Layer 4 of a small transformer language model trained on English Wikipedia (9 layers, counted from 0, width 64). Numbers have three digits each and are written without spaces.
A neuron adds its activation times its output weights to the MLP's output. To switch it off is to set its activation to zero at one token and run the rest of the model.

Output weights of the MLP neurons that the questions are about. A number n stands for (n - 500) times 0.00081.
n20: 551503585433563389555465577600491405026500512564373583528489364639439644449486404501496612332446527420518395610590455569655587484493301554369406482341486502442411600536531448736515323526586468
n27: 457379648604506419441647349453442575591178420454749452424711568433688427343540521446684277487400483515525675706461347718367601618616508410477516548205408620458610387180414416562608562450646560
n34: 540411517590463446480518695568383472422537345462596552503454624494545451455659812642568493439512527611551289470514563526613381507582582522498588559481519539418520539457512466383591474429490495
n35: 528518547651279504408427612569603327639596494583400465698529368661469392463473470553214508506562476589553554510382503416382447534456406431393713631561511367593589455603416553313529532558516429
n59: 487445435252314356467492555453666361635566534476514569422445324505487780374425583536481283418466513455449499245424361414423664501543634550538457490608668532559685602518622567357247387834534655
n84: 542618422612427506583340471530330450579463427550679627617206512503619396327512639592442451511533392596438562537578539606403545667594431579472514612371369411657346293617570536434374449502504459
n100: 722558491658454657205354352708431698730498287495548435798512610580353316621381573490264565415455263757451507338506545158716437578648409497466616627392574459503884387458645249227451448581474484
n118: 386523457551443397361619417445445443379552646501438502450435621328362429516406565403596562499468308585403546640521392399706582547460633491413693716490520488614378501377436605510565562583451272
n125: 412386556698454380351598410482548582476608498633507485492514384498596339475501487505585639535436646648582675335479614443501514446434251517695616411547351542596421610511516482509518545365439650
n140: 357675502344538820400425327356464564362622367363505659448524616483442489578242305342540448436655472410525498451397507510511464345458301660456376588445538337363488264414692429219420603665398660
n144: 612812599492545302523244710511537524285350535585447505731446469581590678484572344344547305582393477503506515411536342782358676470513402474391175349632549421381421312479456587601415293488454534
n156: 492366489403552518623564464382606508386570445470597446265437465441418328430505365235393566503435491543555596696542508599617470606442523462452662655527507441367316530539527526376505495419495442
n165: 442770572530570429273513456359443657481413633337432339806445415660463663383525436515452459492502640493657526485503547343258670642538499248401348462561558191466383572566375554699436503379510292
n193: 502452344731533529387477510521644679559562575546533570516672492549521467521433550563647455588356500680548299543510673324511368383353665469382655467534592537439547341475509544502414624423567540
n213: 460762717544430267579485592660618590250380628471595480619392446468480597697231410574589543493469458367352437717704433642456591486739441348551394600305262345450467319531409562585415431682391484
n216: 486712458545466620446381586325277330573558383377375599676414497413533521417511505583457432499613693636563481694461508526342384475518811401419585684493515405499419509551450594517683651547523695

Each question names a token from some text and the token that comes next. It shows the activations a of the neurons there, in the order above. A number n stands for (n - 500) times 0.022.

Then comes g, the gradient of the next token's log-probability with respect to the MLP's output, scaled to length 1. A neuron's effect is roughly proportional to its activation times (output weights . g). A number n stands for (n - 500) times 0.0011.

" (", then "PS"
a: 500494493500511494500500493500500500496500493792
g: 453447571574643515330512527577657492515594512490322357487643451702432581482455682689412318561358645510300507497496557560561390623587652390456444672673758176580529488351475470518440479593463314
Switching off which neuron hurts the next token most? n216

" |", then " "
a: 500586630500634499500492496494493559497500810500
g: 657407452626534594496379434368574600421417504320431602392493311511497363743494380713567461489433580563645415587654332469624588247525535682439383529452263466504367701604705555587582522600498362
Switching off which neuron hurts the next token most? n213

"rael", then "i"
a: 500500547499500612500500493500500499500500500500
g: 399508554441413609589395669591342607556478461436498580717282432748383433418473365575245533413639653465513573574690599391490337533794396441415538515565545510458550522471658415300443276596486532
Switching off which neuron hurts the next token most? n84

" ", then "6"
a: 500581627534507500500643492499500500495498499500
g: 336443658468344490682433585704404538531507451453611443380471430547275697513382543546525582707573509575444539756310305524684364476358380587635488589567641638446382491390318638339400489518522590
Switching off which neuron hurts the next token most? n118

" ex", then "h"
a: 609498500500500501528500543500492500498500792500
g: 545529544396720388224589607381591565601456655478552616683662400431310614436523497428327338586435203393557308438548555505464562372362436463359425601481461541520474492583554368488502368619243383
Which neuron, switched off, raises the next token's probability most? n125

" patients", then " in"
a: 649500499501500500500496493500500500500497527500
g: 528557561628390503375345426527553692628331546455392729533593331469271541573626404604565438228561492366554364605256437471608391609448524425497555455327410480496350672567290640589611459410510632
Switching off which neuron hurts the next token most? n20

" a", then " previous"
a: 500709548500500500590602522492723595685526696500
g: 452464572697633491535527520690576482423323553487470395267503535519500557668237470507628685731316543509643723616598450653634592362587470481543492583493489472362470551526460377624703215511428475
Switching off which neuron hurts the next token most? n213

" |", then " Lu"
a: 496500499500500534500500492495513500495503632496
g: 193545411345640436642547465537366251435668469557586465671431594378500528302572423403403529577382598494423354373469515440547636779509677566448464487572634458548498485458271494377388377323352545
Which neuron, switched off, raises the next token's probability most? n213

" ", then "2"
a: 500656500500745507500495493568500540756500499532
g: 510510427537542582431426489527335219550733570341487288580495366416555559538636579496437253485417325383514468575394586354430666419671530496377180388473456531557733570499603551500435414516352348
Switching off which neuron hurts the next token most? n59

"0", then "0"
a: 500728500500521494500500516500501499495500500499
g: 622573384520510609536494234689534667335530360584466584506525530621392434515572475422440601435553399548671324474398691534376615399430497759415604348316443647417449438284385317551564367449503723
Switching off which neuron hurts the next token most? n27

" year", then ","
a: 500500594618614500500501493500498635500493493500
g: 573482726399666539606574532610624358491513641606483406333499491629564429669702305554263647540664324344473620572483666636513426495366509562497526643420545601252373620408452659526577409446520637
Switching off which neuron hurts the next token most? n156

"PS", then "L"
a: 495500512497500578500492500500500500500573500500
g: 576484434417597442476435516481381664625477431289363679646571639614358548418367376544679435607451451562483490574608599421577344386724633359379528516666762539515537216596501290594504637403488435
Switching off which neuron hurts the next token most? n193

" develop", then "ments"
a: 499500498500500495500577500493498520544633646500
g: 498483546492535527371329697392547583438554389453606501444357384778459465616536471474290495603506474628323748532612215450632349539691407428615461526421531252413475422331543538485628551563468296
Which neuron, switched off, raises the next token's probability most? n193

"il", then "ment"
a: 500500500500500525500500499498503627499573495500
g: 321479712673358586337478656484586626487597647337276580523306517609474548673399582544406369428467445537422687399627413396460468325657516360707545488483576374381605423362564575565639544665568373
Which neuron, switched off, raises the next token's probability most? n156

"2", then "3"
a: 500500627690500497500492499500556561500502493500
g: 433488441433397518505416508595464400629456401663536516632554396601327479220517311636485553484669555599202345768592554451497294632536367530465504324631555468392459578339537552313465606331437591
Which two neurons, each switched off alone, lower its probability most, in order? n35, n34

"ph", then "al"
a: 499500500500500576494500498500505638494500500500
g: 377468368566422488499696385392670549401419634416408579555672637477364341619572299380435381524449621428356344376382602351465422556378643698527542416406437454449635433677653444619557744702442474
Which neuron, switched off, raises the next token's probability most? n84

"1", then "–"
a: 500500500500563500500500725500500505500500500495
g: 598524538484611535418516518420482659542446327423519220551460291637483460394355589562666378420581283560599360505628573357623560453628446519340469596515757609373499273770481381388455487406601596
Which neuron, switched off, raises the next token's probability most? n125

"0", then " |"
a: 498492500500508494500500734500494614500503511499
g: 412525592376554476500421534229650632506743679660580768644483528451451605295472511429505620528598716720381345465436545502345480330725272453509564439569419426428482541390416527429494525413489466
Switching off which neuron hurts the next token most? n125

" the", then " G"
a: 500494492500500517544668536738647498651626563500
g: 404511627414400526609515381679443561450415559532534341664538736700653468256485498411516459630654465446607542736580677425448668537459582288514647551435487693428532336459414328455439395457257527
Switching off which neuron hurts the next token most? n165

"cient", then " British"
a: 500495641497500492499580500753624499527744494500
g: 307524466416537534436409453516400484487510220371425661651519596503729812571429476538760497541696414536577508412542492503397701455352467441463446609517274389466572435683358530556445656457708498
Switching off which neuron hurts the next token most? n140

" Or", then "th"
a: 500500780496500553500500500563495557679579498506
g: 531365489376500471557481659741597555512345532573644524561554418728695643651467399711715508576492305617616409512212383397650451381436540587454680679507596539585582504474536379512377495370538397
Switching off which neuron hurts the next token most? n34

" bodies", then " were"
a: 493492498493500500493648500496500494500498504500
g: 526499570556460601550356541347407230427470610594560429294349716556701562628323355463399629607382409519371473448534591688589497585415507344349568554445583533489556282271529414324550354334540535
Switching off which neuron hurts the next token most? n118

".\n\n", then "=="
a: 500609537494595498500495499695628498781500753504
g: 492516631484293626701547393559564551447538379564536208518363380276576433295554504447592383227402615478467463415391575232569482605543543472469443382373436387541566506621521737398418418510627340
Switching off which neuron hurts the next token most? n165

" was", then " distinct"
a: 547605741540500500500500500492500581500500500493
g: 540522508601522451330528624711708457371376646502577640271639570349578488473400492699617477631405565392509527335284507547547471418522683569732400592496658440544452512696367590419376344298555473
Switching off which neuron hurts the next token most? n34

"iz", then " In"
a: 500576503499500500500495500500500500500564492500
g: 457563405425543560559664344395495498476452522549632484368538625523496731425508416384797417515558625408650312686411372496395759575391578455507396476361330482547589474695445508501582345187523392
Switching off which neuron hurts the next token most? n27

" of", then " the"
a: 500533569499500496579629497640868493717522588500
g: 578652635455832535551626418353294421562464522310535488666583655477354455626508478400325357510288365473493551441666588449381582388480540484478631617359478448615347397291393570545458474303367475
Switching off which neuron hurts the next token most? n165

" un", then "cle"
a: 500492589496493499672523499503577578669586705500
g: 595452614359575530503637725196553364461613653487441366458488638653497478587263425451480576582473451548536513550539347524615288504375597419484315511412622500423566485489744729263605558487334471
Switching off which neuron hurts the next token most? n156

" Metropolitan", then " Ser"
a: 500500498500500586500499500500492500500500500500
g: 460440219737698500569409481567570192475375354558565529526530647457529397597367486467399548623470590535536418614501418488426647405447554830562484651487504573420418386371400356459534224463403579
Switching off which neuron hurts the next token most? n84

" Sil", then "va"
a: 500498500500500495500500499500499500506494803500
g: 415484390598491629437420445201651363510579600527661487369463383634439593693549570501374580515450313462695448433390485466647621543442590450634343527552451342512637643470564723557682435493338218
Which neuron, switched off, raises the next token's probability most? n213

"ri", then "ke"
a: 500500640495500500500500500500500633500721559500
g: 534449576492699675369561628362411491543635328663523311542422382629482641431374499507450573514452340405794546527567354416555560468509352413498477402377476307449759501660504404472714349444514286
Which neuron, switched off, raises the next token's probability most? n193